Layer 4 of a small transformer language model trained on English Wikipedia (10 layers, counted from 0, width 64).
In attention head 1, each number of a token's query is one row of weights dot the token's vector x. The head spreads its attention over the tokens so far by the softmax of query dot key.

Query weights of the head. A number n stands for (n - 128) times 0.0049.
q0: 205, 57, 215, 105, 119, 63, 124, 119, 191, 94, 152, 80, 153, 53, 112, 193, 164, 131, 144, 46, 102, 212, 165, 203, 138, 132, 166, 118, 110, 92, 49, 58, 180, 124, 145, 166, 145, 201, 133, 105, 160, 150, 81, 176, 172, 144, 128, 117, 178, 108, 159, 108, 107, 163, 196, 144, 151, 134, 113, 96, 173, 133, 175, 73
q1: 114, 118, 158, 174, 118, 103, 54, 174, 115, 142, 140, 159, 173, 100, 148, 101, 128, 129, 97, 110, 119, 164, 151, 89, 60, 162, 153, 49, 92, 146, 64, 165, 104, 171, 101, 171, 102, 140, 52, 99, 139, 91, 161, 98, 126, 198, 129, 99, 146, 159, 153, 130, 122, 167, 143, 175, 125, 181, 134, 190, 98, 108, 123, 151
q2: 122, 55, 186, 89, 166, 79, 106, 113, 165, 156, 133, 124, 178, 115, 123, 155, 130, 128, 134, 83, 112, 150, 133, 150, 121, 127, 143, 136, 122, 167, 143, 89, 123, 109, 151, 153, 128, 203, 149, 133, 105, 112, 86, 135, 129, 127, 85, 112, 134, 73, 90, 118, 110, 113, 142, 150, 107, 92, 152, 110, 164, 152, 173, 136
q3: 164, 141, 136, 123, 114, 119, 131, 128, 115, 91, 137, 113, 81, 99, 100, 99, 129, 112, 123, 175, 112, 121, 95, 143, 209, 94, 119, 163, 167, 76, 113, 137, 165, 144, 122, 108, 156, 139, 136, 95, 120, 173, 118, 181, 164, 117, 157, 142, 135, 139, 161, 125, 142, 157, 186, 136, 161, 138, 92, 103, 131, 126, 145, 88
q4: 130, 127, 144, 100, 126, 109, 186, 139, 117, 91, 137, 109, 97, 99, 100, 125, 112, 85, 89, 84, 137, 177, 129, 127, 156, 87, 140, 157, 93, 113, 155, 127, 133, 166, 113, 109, 134, 171, 161, 99, 102, 154, 76, 179, 187, 105, 157, 151, 127, 128, 119, 99, 143, 152, 148, 161, 141, 151, 144, 137, 127, 129, 168, 123
q5: 105, 127, 116, 95, 116, 117, 144, 167, 65, 119, 123, 155, 109, 155, 112, 139, 124, 142, 101, 160, 179, 159, 135, 132, 147, 129, 141, 145, 172, 164, 138, 135, 146, 146, 121, 104, 120, 51, 144, 137, 152, 147, 144, 114, 114, 108, 150, 124, 114, 172, 146, 116, 133, 163, 129, 160, 166, 116, 91, 108, 116, 80, 91, 102
q6: 129, 130, 128, 116, 132, 132, 126, 133, 164, 123, 104, 138, 165, 122, 118, 143, 142, 133, 94, 145, 146, 119, 149, 154, 219, 61, 188, 138, 140, 142, 119, 134, 145, 53, 114, 135, 136, 144, 174, 47, 127, 89, 68, 165, 168, 67, 117, 160, 98, 98, 124, 147, 141, 110, 154, 116, 118, 104, 56, 118, 157, 129, 144, 87
q7: 153, 141, 164, 108, 102, 136, 132, 146, 153, 137, 141, 144, 135, 90, 134, 149, 150, 100, 107, 125, 113, 138, 162, 111, 116, 122, 179, 95, 123, 154, 97, 141, 129, 129, 123, 170, 143, 146, 64, 134, 116, 152, 129, 154, 147, 144, 98, 132, 158, 182, 122, 145, 141, 129, 137, 159, 164, 174, 133, 125, 163, 138, 160, 120
q8: 107, 104, 133, 153, 123, 144, 148, 152, 29, 136, 183, 156, 98, 153, 129, 124, 119, 160, 111, 172, 141, 107, 132, 98, 135, 165, 141, 57, 134, 183, 170, 188, 165, 198, 115, 132, 153, 60, 93, 117, 131, 139, 196, 101, 87, 161, 110, 113, 134, 181, 153, 150, 145, 91, 115, 104, 173, 181, 141, 133, 114, 88, 125, 162
q9: 118, 89, 150, 75, 85, 104, 119, 130, 90, 120, 133, 111, 102, 113, 131, 160, 106, 161, 133, 110, 151, 149, 146, 132, 183, 120, 188, 121, 90, 145, 135, 110, 206, 110, 136, 138, 128, 103, 87, 111, 120, 134, 165, 121, 69, 126, 100, 185, 178, 144, 174, 159, 153, 111, 158, 114, 194, 186, 133, 127, 209, 90, 159, 118
q10: 162, 114, 181, 144, 131, 119, 98, 107, 170, 137, 88, 133, 165, 96, 156, 116, 153, 75, 117, 154, 114, 144, 139, 124, 120, 157, 104, 150, 150, 138, 122, 154, 113, 127, 160, 176, 146, 129, 103, 101, 156, 100, 131, 98, 125, 141, 158, 118, 115, 109, 93, 156, 131, 136, 104, 100, 122, 123, 138, 126, 128, 108, 110, 123
q11: 161, 133, 140, 73, 138, 173, 140, 161, 120, 139, 134, 126, 117, 90, 130, 70, 136, 71, 113, 134, 129, 148, 112, 121, 105, 121, 167, 161, 127, 147, 151, 167, 99, 153, 167, 66, 151, 113, 152, 126, 136, 118, 139, 111, 140, 110, 193, 131, 151, 113, 78, 109, 137, 131, 202, 139, 136, 162, 160, 103, 160, 137, 137, 145
q12: 135, 115, 140, 133, 140, 136, 81, 131, 207, 114, 107, 94, 79, 146, 133, 116, 103, 150, 100, 171, 139, 102, 117, 115, 87, 106, 152, 119, 148, 162, 124, 85, 109, 117, 107, 88, 109, 97, 130, 126, 116, 96, 136, 146, 101, 133, 92, 99, 101, 151, 86, 126, 125, 127, 158, 137, 168, 127, 106, 109, 124, 114, 118, 119
q13: 69, 141, 83, 98, 159, 139, 96, 167, 144, 125, 85, 143, 118, 181, 68, 96, 113, 110, 108, 139, 123, 109, 133, 146, 137, 115, 147, 134, 172, 81, 114, 101, 111, 96, 170, 115, 132, 159, 166, 178, 64, 121, 125, 148, 152, 108, 165, 84, 130, 131, 146, 129, 133, 97, 187, 164, 113, 153, 155, 143, 163, 190, 115, 146
q14: 170, 86, 97, 150, 126, 118, 156, 74, 109, 90, 114, 129, 158, 74, 193, 144, 156, 126, 108, 148, 150, 120, 145, 133, 124, 138, 89, 142, 104, 155, 160, 117, 116, 150, 141, 145, 109, 159, 169, 86, 153, 107, 85, 147, 138, 97, 97, 102, 128, 161, 123, 148, 105, 170, 125, 117, 134, 101, 81, 101, 120, 100, 120, 121
q15: 164, 89, 118, 120, 112, 136, 158, 133, 123, 105, 124, 109, 79, 109, 169, 150, 78, 119, 154, 103, 152, 118, 131, 121, 92, 115, 60, 108, 116, 132, 172, 107, 155, 86, 100, 124, 82, 120, 81, 83, 120, 97, 249, 152, 107, 166, 102, 172, 96, 120, 183, 118, 117, 117, 171, 144, 183, 128, 172, 132, 114, 180, 108, 149
q16: 117, 116, 137, 95, 153, 140, 193, 110, 163, 139, 144, 101, 145, 148, 153, 137, 145, 51, 183, 83, 134, 104, 99, 140, 125, 107, 113, 138, 129, 199, 185, 87, 108, 91, 143, 154, 149, 112, 162, 144, 146, 152, 127, 175, 133, 129, 79, 181, 119, 92, 91, 139, 123, 73, 105, 84, 129, 41, 118, 84, 174, 130, 142, 130
q17: 150, 74, 146, 113, 122, 108, 120, 109, 173, 116, 127, 109, 154, 95, 112, 159, 121, 107, 126, 71, 117, 196, 151, 158, 131, 108, 123, 108, 106, 147, 114, 106, 131, 141, 142, 133, 122, 197, 123, 115, 138, 125, 97, 158, 165, 144, 98, 125, 132, 103, 127, 123, 105, 167, 168, 160, 130, 118, 114, 78, 140, 136, 135, 107
q18: 132, 165, 110, 107, 140, 150, 124, 148, 132, 163, 153, 136, 73, 156, 163, 123, 150, 116, 176, 157, 109, 77, 136, 127, 91, 91, 156, 117, 139, 155, 163, 119, 118, 128, 111, 141, 146, 106, 117, 135, 77, 142, 103, 132, 187, 154, 113, 159, 121, 151, 131, 109, 117, 65, 88, 144, 143, 127, 143, 122, 101, 169, 97, 122
q19: 168, 109, 173, 133, 163, 94, 149, 122, 127, 120, 144, 95, 160, 101, 98, 134, 148, 141, 91, 90, 149, 163, 138, 172, 193, 147, 132, 170, 162, 130, 128, 115, 142, 98, 156, 122, 108, 201, 149, 105, 133, 105, 120, 146, 108, 72, 135, 130, 141, 116, 133, 121, 138, 150, 165, 113, 126, 103, 109, 111, 164, 84, 164, 96
q20: 144, 178, 103, 125, 93, 172, 178, 113, 56, 107, 120, 70, 94, 116, 227, 91, 127, 129, 161, 134, 145, 70, 128, 103, 136, 135, 119, 139, 155, 94, 129, 130, 160, 117, 143, 95, 131, 100, 165, 146, 130, 156, 101, 98, 138, 92, 92, 103, 126, 163, 134, 157, 143, 91, 102, 67, 92, 151, 145, 133, 156, 140, 130, 136
q21: 178, 131, 130, 138, 170, 104, 130, 104, 193, 113, 103, 143, 176, 144, 106, 143, 156, 116, 93, 75, 78, 187, 106, 167, 116, 147, 131, 138, 157, 86, 133, 98, 107, 122, 132, 129, 101, 189, 133, 143, 126, 75, 112, 145, 112, 136, 133, 81, 113, 99, 94, 108, 104, 178, 159, 190, 114, 85, 110, 145, 101, 119, 89, 134
q22: 148, 146, 135, 176, 132, 103, 138, 164, 168, 120, 136, 157, 119, 80, 117, 135, 130, 82, 118, 143, 92, 152, 97, 98, 67, 137, 98, 109, 51, 125, 97, 132, 131, 105, 126, 150, 109, 126, 81, 115, 120, 135, 118, 184, 165, 138, 163, 109, 108, 137, 147, 83, 104, 143, 105, 141, 169, 153, 125, 144, 57, 117, 109, 114
q23: 122, 97, 105, 107, 122, 129, 145, 167, 27, 148, 177, 132, 87, 142, 129, 92, 113, 173, 126, 210, 152, 86, 139, 117, 148, 131, 135, 97, 130, 130, 175, 161, 184, 156, 136, 121, 152, 106, 140, 124, 88, 137, 153, 121, 97, 119, 90, 173, 142, 179, 155, 125, 137, 103, 135, 97, 204, 188, 135, 110, 154, 84, 161, 133
q24: 90, 177, 94, 167, 151, 137, 125, 133, 78, 113, 139, 128, 115, 150, 158, 146, 137, 161, 130, 148, 170, 128, 137, 155, 111, 94, 149, 115, 164, 167, 120, 151, 127, 139, 54, 87, 152, 130, 139, 130, 118, 133, 88, 131, 176, 112, 104, 106, 116, 169, 101, 169, 112, 101, 85, 152, 92, 165, 60, 144, 120, 140, 153, 128
q25: 70, 137, 120, 178, 131, 151, 88, 76, 178, 78, 95, 74, 106, 143, 108, 156, 135, 141, 105, 127, 190, 69, 129, 110, 140, 186, 118, 187, 193, 93, 98, 153, 156, 73, 143, 196, 99, 77, 119, 154, 78, 160, 160, 82, 35, 120, 178, 174, 128, 111, 124, 122, 125, 133, 69, 146, 148, 128, 139, 72, 131, 90, 180, 123
q26: 151, 128, 118, 131, 180, 100, 107, 78, 136, 79, 96, 129, 187, 69, 144, 141, 152, 84, 75, 29, 137, 149, 169, 192, 106, 123, 126, 176, 130, 142, 54, 51, 80, 112, 157, 198, 118, 198, 201, 84, 146, 87, 56, 165, 149, 45, 142, 119, 164, 103, 112, 120, 43, 202, 110, 171, 24, 83, 77, 110, 97, 133, 141, 82
q27: 118, 86, 188, 97, 108, 111, 119, 137, 95, 171, 163, 131, 130, 155, 92, 78, 129, 142, 168, 156, 120, 156, 134, 122, 137, 140, 145, 74, 80, 159, 129, 138, 144, 135, 125, 126, 130, 97, 84, 122, 107, 131, 161, 121, 121, 195, 179, 161, 149, 104, 97, 123, 154, 106, 133, 81, 151, 134, 159, 106, 137, 88, 87, 135
q28: 168, 168, 129, 173, 71, 162, 136, 124, 152, 108, 126, 148, 168, 138, 146, 126, 117, 155, 125, 110, 129, 120, 140, 89, 132, 124, 134, 114, 91, 80, 86, 199, 46, 101, 124, 131, 121, 172, 122, 159, 110, 136, 70, 105, 137, 135, 125, 97, 134, 126, 91, 160, 164, 154, 64, 117, 108, 137, 119, 85, 167, 149, 197, 149
q29: 165, 88, 167, 111, 138, 87, 149, 193, 59, 165, 155, 122, 81, 117, 100, 82, 124, 151, 151, 169, 135, 165, 136, 112, 129, 105, 171, 82, 63, 173, 201, 149, 140, 140, 130, 113, 111, 101, 64, 128, 134, 82, 197, 140, 112, 178, 106, 157, 148, 95, 203, 133, 134, 103, 175, 87, 177, 131, 144, 123, 161, 113, 86, 149
q30: 184, 121, 159, 117, 134, 119, 152, 138, 127, 98, 103, 165, 107, 133, 131, 96, 154, 182, 121, 121, 186, 150, 150, 123, 132, 138, 122, 136, 77, 222, 177, 151, 104, 122, 131, 125, 99, 122, 51, 152, 151, 101, 157, 134, 84, 131, 110, 186, 135, 112, 210, 130, 122, 94, 174, 116, 155, 133, 110, 97, 154, 112, 94, 143
q31: 135, 135, 148, 140, 143, 83, 123, 139, 142, 123, 101, 132, 114, 147, 103, 139, 138, 80, 138, 110, 162, 138, 123, 126, 82, 165, 103, 140, 193, 96, 135, 167, 156, 128, 127, 164, 114, 116, 114, 171, 75, 146, 133, 122, 115, 146, 143, 124, 139, 117, 151, 89, 115, 142, 166, 182, 115, 123, 160, 111, 74, 125, 111, 110

Each question shows a short text with each token's key, already scaled and adjusted for position as the last token sees it. A number n stands for (n - 128) times 0.0092.

Then comes the last token's vector x. A number n stands for (n - 128) times 0.037.

0 " No": 130, 107, 112, 133, 111, 144, 144, 87, 95, 87, 185, 111, 134, 113, 113, 161, 157, 89, 120, 148, 123, 155, 130, 100, 100, 134, 138, 136, 125, 148, 125, 140
1 " | W": 128, 141, 137, 131, 116, 126, 169, 83, 68, 108, 201, 130, 134, 115, 97, 148, 112, 134, 100, 168, 126, 146, 104, 112, 109, 136, 126, 136, 142, 130, 96, 114
2 "ard": 141, 129, 115, 125, 100, 157, 151, 73, 90, 101, 196, 100, 119, 127, 103, 165, 124, 125, 99, 157, 129, 136, 101, 112, 111, 160, 127, 138, 137, 143, 112, 124
3 " N": 150, 139, 156, 122, 130, 118, 151, 108, 78, 103, 178, 139, 144, 130, 114, 136, 117, 148, 121, 165, 129, 143, 107, 114, 106, 139, 125, 138, 151, 137, 109, 145
4 "ame": 115, 115, 143, 120, 108, 149, 129, 85, 83, 88, 202, 121, 129, 120, 122, 129, 146, 121, 120, 129, 121, 136, 98, 100, 84, 141, 143, 144, 139, 130, 117, 127
5 " | N": 136, 115, 162, 113, 136, 118, 150, 105, 64, 101, 180, 128, 138, 120, 122, 137, 149, 146, 140, 158, 130, 149, 113, 109, 101, 138, 135, 135, 155, 125, 107, 137
x: 138, 119, 118, 117, 124, 110, 127, 117, 130, 132, 123, 120, 109, 113, 130, 124, 115, 131, 128, 134, 98, 130, 110, 106, 72, 125, 117, 149, 114, 137, 107, 112, 112, 134, 124, 118, 150, 132, 124, 131, 146, 121, 130, 156, 130, 137, 167, 124, 118, 93, 133, 113, 86, 158, 110, 122, 33, 107, 160, 141, 96, 145, 125, 133
Which token does the last token look at most? 4 "ame"

0 "ie": 117, 119, 101, 140, 86, 159, 117, 82, 102, 84, 217, 109, 127, 124, 104, 161, 127, 115, 101, 162, 123, 140, 91, 105, 114, 112, 108, 151, 142, 152, 118, 134
1 " M": 103, 141, 158, 145, 123, 127, 154, 111, 76, 120, 209, 129, 139, 123, 106, 146, 116, 122, 105, 172, 112, 159, 109, 107, 104, 164, 115, 140, 134, 137, 117, 137
2 "ell": 149, 137, 128, 133, 116, 143, 155, 99, 111, 129, 201, 113, 111, 131, 87, 173, 113, 127, 92, 168, 135, 130, 109, 121, 113, 140, 127, 161, 126, 164, 130, 124
3 "on": 136, 149, 152, 120, 114, 153, 159, 109, 92, 122, 247, 126, 112, 111, 94, 139, 99, 112, 99, 172, 95, 158, 108, 95, 131, 121, 101, 166, 137, 166, 146, 104
4 " University": 128, 140, 145, 113, 115, 153, 141, 61, 62, 78, 187, 117, 140, 141, 124, 102, 128, 122, 124, 138, 100, 156, 119, 111, 118, 110, 141, 129, 120, 128, 101, 124
5 " from ": 44, 99, 177, 90, 148, 113, 176, 50, 76, 131, 193, 102, 159, 116, 102, 148, 116, 92, 160, 161, 136, 154, 86, 132, 160, 153, 100, 163, 107, 158, 125, 111
x: 135, 155, 127, 129, 148, 124, 133, 125, 132, 144, 153, 143, 115, 128, 126, 130, 114, 104, 143, 116, 114, 152, 113, 157, 163, 95, 140, 130, 117, 140, 129, 104, 76, 101, 171, 147, 141, 134, 124, 110, 137, 109, 110, 140, 121, 112, 116, 140, 95, 103, 128, 110, 142, 117, 112, 102, 50, 140, 99, 109, 131, 111, 141, 133
Which token does the last token look at most? 4 " University"

0 "ik": 129, 108, 107, 125, 103, 143, 133, 74, 99, 90, 207, 132, 130, 120, 111, 148, 149, 93, 118, 154, 108, 147, 116, 104, 113, 136, 131, 155, 114, 154, 132, 129
1 "as": 122, 114, 129, 122, 110, 152, 140, 80, 94, 116, 218, 126, 141, 116, 117, 139, 141, 116, 108, 159, 100, 156, 120, 112, 119, 159, 120, 154, 121, 157, 147, 126
2 " Sh": 125, 150, 135, 127, 117, 108, 149, 102, 87, 111, 200, 118, 137, 111, 119, 147, 103, 122, 116, 151, 112, 152, 115, 106, 102, 157, 132, 138, 128, 139, 116, 133
3 "arm": 125, 129, 131, 125, 110, 126, 147, 81, 83, 86, 197, 114, 125, 131, 119, 132, 147, 124, 118, 145, 116, 131, 130, 114, 99, 148, 138, 141, 157, 137, 124, 130
4 "a | ": 85, 107, 178, 96, 138, 131, 136, 63, 69, 87, 214, 120, 147, 117, 92, 144, 177, 123, 110, 175, 132, 156, 74, 108, 152, 97, 100, 165, 155, 163, 115, 126
5 "7": 158, 130, 149, 143, 142, 139, 159, 111, 85, 118, 210, 93, 125, 119, 89, 155, 169, 144, 120, 158, 92, 153, 136, 108, 136, 131, 106, 145, 165, 149, 115, 105
x: 132, 123, 147, 115, 138, 120, 118, 108, 142, 99, 110, 128, 147, 104, 130, 140, 186, 130, 140, 102, 139, 153, 131, 149, 122, 149, 142, 131, 111, 119, 106, 132, 120, 97, 126, 135, 90, 161, 144, 85, 139, 159, 113, 155, 131, 118, 152, 142, 139, 142, 152, 108, 68, 170, 135, 144, 162, 115, 143, 137, 145, 120, 149, 110
Which two tokens does the last token look at most, in order? 5 "7", 2 " Sh"

0 "aph": 128, 120, 124, 140, 115, 142, 150, 98, 88, 119, 209, 115, 121, 119, 113, 130, 138, 116, 112, 148, 104, 143, 124, 125, 113, 164, 122, 151, 134, 142, 132, 123
1 "il": 118, 120, 125, 118, 98, 127, 151, 121, 110, 124, 196, 109, 129, 118, 108, 151, 139, 101, 114, 149, 116, 139, 125, 119, 133, 140, 129, 143, 132, 146, 129, 114
2 "ia.": 125, 138, 154, 90, 94, 129, 143, 93, 93, 103, 205, 116, 152, 142, 121, 144, 122, 84, 89, 168, 93, 185, 125, 93, 126, 137, 132, 148, 109, 155, 121, 137
3 " S": 158, 138, 155, 118, 118, 117, 147, 111, 93, 120, 202, 123, 150, 105, 136, 159, 116, 144, 124, 148, 120, 164, 122, 113, 111, 168, 114, 127, 132, 140, 119, 126
4 "ome": 93, 115, 158, 101, 125, 138, 144, 81, 81, 103, 199, 103, 129, 123, 96, 147, 167, 124, 118, 151, 126, 134, 91, 108, 112, 153, 130, 152, 139, 148, 124, 136
5 " dis": 88, 117, 147, 109, 129, 131, 154, 115, 82, 127, 170, 130, 136, 166, 113, 102, 122, 106, 152, 138, 96, 153, 108, 123, 126, 139, 132, 123, 113, 119, 90, 117
x: 133, 110, 133, 129, 146, 126, 130, 115, 119, 158, 140, 136, 115, 90, 133, 136, 92, 170, 103, 114, 139, 157, 139, 135, 105, 115, 142, 155, 124, 124, 114, 140, 122, 135, 143, 150, 179, 118, 127, 99, 104, 80, 116, 117, 137, 83, 97, 143, 115, 151, 143, 120, 110, 163, 107, 145, 88, 111, 111, 118, 104, 115, 106, 152
Which two tokens does the last token look at most, in order? 2 "ia.", 3 " S"

0 " Congress": 124, 132, 113, 119, 110, 153, 149, 53, 66, 96, 187, 126, 139, 120, 133, 100, 123, 117, 111, 152, 108, 147, 135, 124, 128, 119, 136, 121, 146, 116, 109, 98
1 " |  |": 127, 125, 119, 116, 103, 132, 140, 83, 77, 95, 194, 113, 136, 111, 124, 150, 111, 106, 82, 165, 109, 149, 136, 98, 122, 113, 120, 131, 133, 143, 103, 121
2 "\n": 120, 148, 134, 128, 136, 141, 143, 83, 76, 95, 183, 93, 162, 101, 135, 182, 109, 133, 80, 153, 112, 198, 134, 99, 134, 158, 133, 129, 107, 130, 138, 150
3 "| ": 163, 91, 170, 123, 144, 135, 137, 65, 59, 100, 199, 100, 136, 130, 75, 152, 193, 142, 95, 180, 124, 154, 88, 111, 152, 138, 102, 151, 166, 145, 123, 128
4 "5": 172, 136, 143, 134, 127, 129, 144, 116, 89, 109, 226, 94, 134, 104, 88, 154, 133, 140, 101, 165, 104, 157, 126, 98, 137, 119, 100, 162, 161, 149, 120, 116
5 " | M": 133, 122, 167, 112, 125, 118, 149, 121, 75, 116, 205, 119, 139, 123, 107, 148, 152, 144, 148, 170, 114, 156, 115, 103, 101, 159, 118, 141, 135, 132, 114, 141
x: 123, 113, 124, 127, 128, 118, 134, 123, 122, 128, 119, 129, 138, 142, 138, 118, 141, 132, 142, 136, 119, 126, 109, 101, 64, 137, 96, 124, 111, 125, 119, 140, 88, 132, 133, 125, 114, 135, 125, 135, 159, 103, 119, 172, 118, 116, 132, 139, 110, 117, 129, 90, 121, 155, 99, 139, 42, 117, 167, 122, 110, 117, 140, 139
Which token does the last token look at most? 2 "\n"

0 " social": 126, 157, 121, 140, 138, 141, 158, 61, 65, 96, 160, 125, 123, 139, 121, 109, 130, 124, 129, 130, 126, 142, 121, 137, 133, 134, 154, 127, 115, 118, 101, 141
1 " inter": 130, 120, 133, 128, 105, 145, 158, 78, 65, 98, 176, 106, 120, 134, 113, 139, 116, 127, 102, 148, 108, 155, 116, 107, 117, 125, 138, 121, 115, 128, 103, 121
2 "act": 142, 134, 129, 152, 129, 142, 177, 43, 77, 109, 216, 109, 129, 113, 121, 140, 121, 151, 91, 154, 126, 153, 127, 122, 123, 136, 117, 155, 126, 135, 121, 113
3 "ions": 133, 143, 133, 128, 119, 151, 157, 72, 83, 99, 189, 107, 157, 121, 120, 135, 117, 139, 105, 138, 110, 148, 123, 119, 129, 144, 128, 141, 119, 138, 110, 118
4 " with": 129, 144, 150, 109, 124, 148, 150, 74, 97, 92, 193, 94, 149, 108, 132, 176, 137, 149, 97, 150, 110, 173, 125, 111, 124, 145, 120, 136, 102, 147, 126, 138
5 " others": 120, 125, 151, 119, 129, 152, 155, 45, 81, 95, 182, 108, 165, 125, 117, 146, 134, 146, 116, 141, 108, 152, 125, 127, 135, 137, 125, 137, 107, 151, 125, 115
x: 122, 145, 116, 109, 167, 115, 131, 130, 122, 153, 130, 131, 101, 136, 117, 121, 166, 122, 132, 115, 130, 118, 124, 133, 173, 86, 134, 159, 120, 145, 103, 124, 117, 138, 127, 123, 114, 163, 137, 111, 119, 66, 126, 122, 142, 150, 114, 120, 122, 125, 142, 117, 65, 156, 133, 143, 80, 122, 88, 128, 140, 115, 140, 141
Which token does the last token look at most? 0 " social"

0 "ke": 97, 128, 106, 138, 95, 147, 128, 100, 105, 84, 203, 111, 132, 142, 99, 151, 126, 119, 112, 148, 129, 124, 93, 108, 109, 116, 112, 145, 140, 151, 117, 122
1 "ley": 107, 128, 105, 124, 91, 158, 132, 94, 89, 84, 204, 102, 130, 129, 112, 135, 132, 101, 104, 141, 98, 145, 121, 104, 120, 125, 122, 137, 144, 138, 121, 114
2 "'s": 141, 132, 125, 113, 90, 140, 133, 91, 96, 80, 177, 87, 136, 113, 131, 135, 136, 118, 110, 134, 121, 152, 132, 111, 125, 139, 139, 127, 125, 125, 115, 145
3 " Gold": 130, 127, 161, 114, 115, 153, 135, 69, 73, 94, 207, 117, 123, 140, 100, 120, 157, 124, 106, 161, 103, 164, 95, 120, 105, 138, 129, 154, 148, 130, 104, 124
4 "man": 145, 150, 141, 118, 100, 155, 145, 68, 81, 99, 244, 115, 101, 122, 89, 123, 121, 139, 92, 157, 77, 166, 104, 102, 116, 126, 123, 168, 147, 143, 101, 112
5 " School": 109, 131, 153, 112, 114, 146, 134, 61, 54, 80, 194, 110, 123, 136, 109, 90, 124, 125, 127, 131, 91, 157, 116, 102, 119, 103, 134, 138, 153, 116, 106, 105
x: 125, 130, 105, 142, 172, 126, 101, 99, 120, 121, 117, 130, 165, 111, 125, 111, 128, 124, 118, 143, 143, 103, 126, 114, 124, 112, 143, 126, 147, 147, 104, 122, 122, 110, 150, 139, 110, 113, 151, 106, 123, 93, 117, 118, 143, 146, 126, 138, 128, 103, 109, 111, 89, 148, 133, 91, 121, 109, 69, 77, 147, 118, 120, 129
Which token does the last token look at most? 5 " School"

0 "iv": 122, 128, 106, 140, 116, 152, 146, 88, 92, 99, 212, 134, 111, 111, 91, 141, 152, 106, 135, 131, 121, 128, 118, 111, 119, 145, 137, 153, 126, 157, 129, 126
1 " N": 106, 153, 146, 136, 130, 120, 150, 113, 83, 108, 177, 142, 144, 127, 114, 139, 115, 125, 110, 161, 127, 138, 107, 119, 104, 140, 122, 138, 152, 138, 107, 141
2 "ag": 103, 147, 125, 147, 103, 145, 160, 108, 96, 124, 221, 117, 137, 131, 96, 156, 104, 123, 97, 150, 105, 144, 137, 100, 115, 161, 111, 152, 134, 148, 122, 134
3 "ar": 122, 131, 127, 121, 92, 145, 133, 94, 90, 100, 205, 107, 113, 126, 100, 135, 118, 112, 114, 147, 101, 139, 106, 108, 103, 158, 128, 159, 139, 144, 129, 135
4 " | R": 143, 116, 168, 132, 133, 117, 149, 110, 76, 108, 198, 134, 142, 127, 112, 164, 139, 150, 131, 164, 121, 146, 110, 113, 87, 152, 118, 141, 148, 138, 111, 140
5 "aj": 126, 131, 133, 117, 119, 139, 127, 101, 101, 88, 226, 122, 119, 100, 110, 150, 135, 151, 95, 145, 117, 136, 106, 89, 98, 130, 127, 159, 139, 139, 122, 138
x: 120, 117, 125, 108, 133, 127, 130, 134, 155, 117, 101, 114, 123, 129, 135, 138, 118, 143, 100, 135, 123, 150, 140, 124, 94, 139, 140, 141, 126, 122, 137, 138, 73, 108, 98, 127, 94, 111, 137, 125, 119, 87, 129, 143, 133, 146, 142, 142, 101, 123, 147, 106, 22, 126, 128, 148, 131, 130, 140, 148, 121, 123, 123, 89
Which two tokens does the last token look at most, in order? 2 "ag", 4 " | R"

0 "2": 103, 134, 116, 139, 121, 150, 169, 93, 78, 107, 184, 113, 163, 129, 106, 137, 179, 100, 105, 117, 91, 161, 160, 114, 149, 130, 111, 137, 147, 146, 125, 107
1 "016": 104, 111, 135, 130, 125, 149, 143, 59, 66, 100, 192, 111, 147, 131, 119, 105, 131, 118, 125, 121, 99, 146, 141, 119, 120, 137, 146, 135, 139, 119, 114, 95
2 " |": 111, 152, 141, 127, 104, 135, 130, 103, 73, 96, 207, 117, 138, 132, 108, 150, 109, 107, 76, 146, 95, 176, 142, 102, 123, 130, 113, 143, 133, 150, 118, 139
3 "\n": 140, 139, 149, 125, 136, 136, 142, 86, 72, 94, 182, 93, 162, 104, 135, 180, 111, 141, 87, 152, 114, 200, 133, 96, 134, 159, 137, 125, 109, 127, 136, 151
4 "| ": 93, 91, 178, 117, 145, 134, 136, 65, 58, 99, 197, 97, 136, 130, 76, 153, 191, 120, 110, 177, 124, 153, 92, 110, 150, 139, 103, 149, 168, 145, 123, 129
5 "6": 151, 129, 158, 134, 132, 120, 144, 118, 88, 118, 230, 88, 128, 108, 85, 163, 171, 138, 114, 172, 106, 151, 126, 103, 131, 131, 99, 162, 171, 151, 120, 114
x: 153, 124, 162, 137, 145, 122, 125, 106, 139, 109, 102, 134, 120, 116, 126, 144, 169, 104, 134, 105, 115, 144, 113, 169, 93, 132, 133, 127, 125, 122, 110, 151, 103, 100, 122, 138, 86, 143, 108, 92, 147, 145, 117, 159, 137, 115, 141, 163, 128, 142, 144, 96, 74, 126, 113, 133, 152, 110, 158, 142, 148, 141, 138, 103
Which token does the last token look at most? 3 "\n"

0 "\n": 111, 138, 111, 142, 129, 145, 142, 93, 70, 92, 184, 91, 164, 107, 132, 183, 143, 121, 90, 147, 117, 199, 127, 91, 138, 162, 136, 123, 112, 116, 132, 149
1 "|---|---|---|---|": 155, 112, 127, 128, 104, 134, 111, 74, 59, 57, 199, 108, 118, 135, 111, 137, 115, 139, 115, 158, 120, 163, 94, 84, 124, 135, 141, 114, 162, 101, 85, 146
2 "\n": 130, 144, 143, 132, 137, 141, 146, 85, 74, 102, 195, 100, 157, 95, 129, 193, 104, 143, 73, 170, 119, 197, 116, 96, 133, 151, 125, 136, 117, 135, 137, 142
3 "| ": 162, 91, 170, 121, 142, 135, 138, 64, 59, 97, 197, 99, 135, 131, 77, 152, 193, 140, 97, 180, 124, 156, 88, 110, 154, 135, 104, 149, 165, 144, 121, 128
4 "1": 213, 142, 168, 177, 158, 139, 179, 119, 61, 123, 241, 114, 147, 137, 53, 155, 93, 183, 98, 178, 72, 175, 124, 98, 150, 117, 75, 175, 152, 160, 111, 113
5 " | N": 133, 114, 158, 115, 137, 116, 143, 113, 69, 97, 184, 129, 137, 115, 123, 144, 146, 146, 138, 156, 133, 146, 115, 109, 101, 139, 134, 134, 159, 123, 108, 142
x: 133, 123, 117, 127, 128, 108, 136, 124, 135, 135, 116, 126, 111, 116, 131, 123, 119, 125, 125, 135, 95, 133, 112, 114, 69, 133, 116, 143, 109, 129, 109, 115, 111, 133, 117, 122, 143, 127, 123, 126, 147, 127, 123, 148, 131, 140, 171, 124, 125, 98, 133, 116, 85, 152, 108, 125, 27, 110, 159, 141, 99, 141, 124, 125
Which token does the last token look at most? 1 "|---|---|---|---|"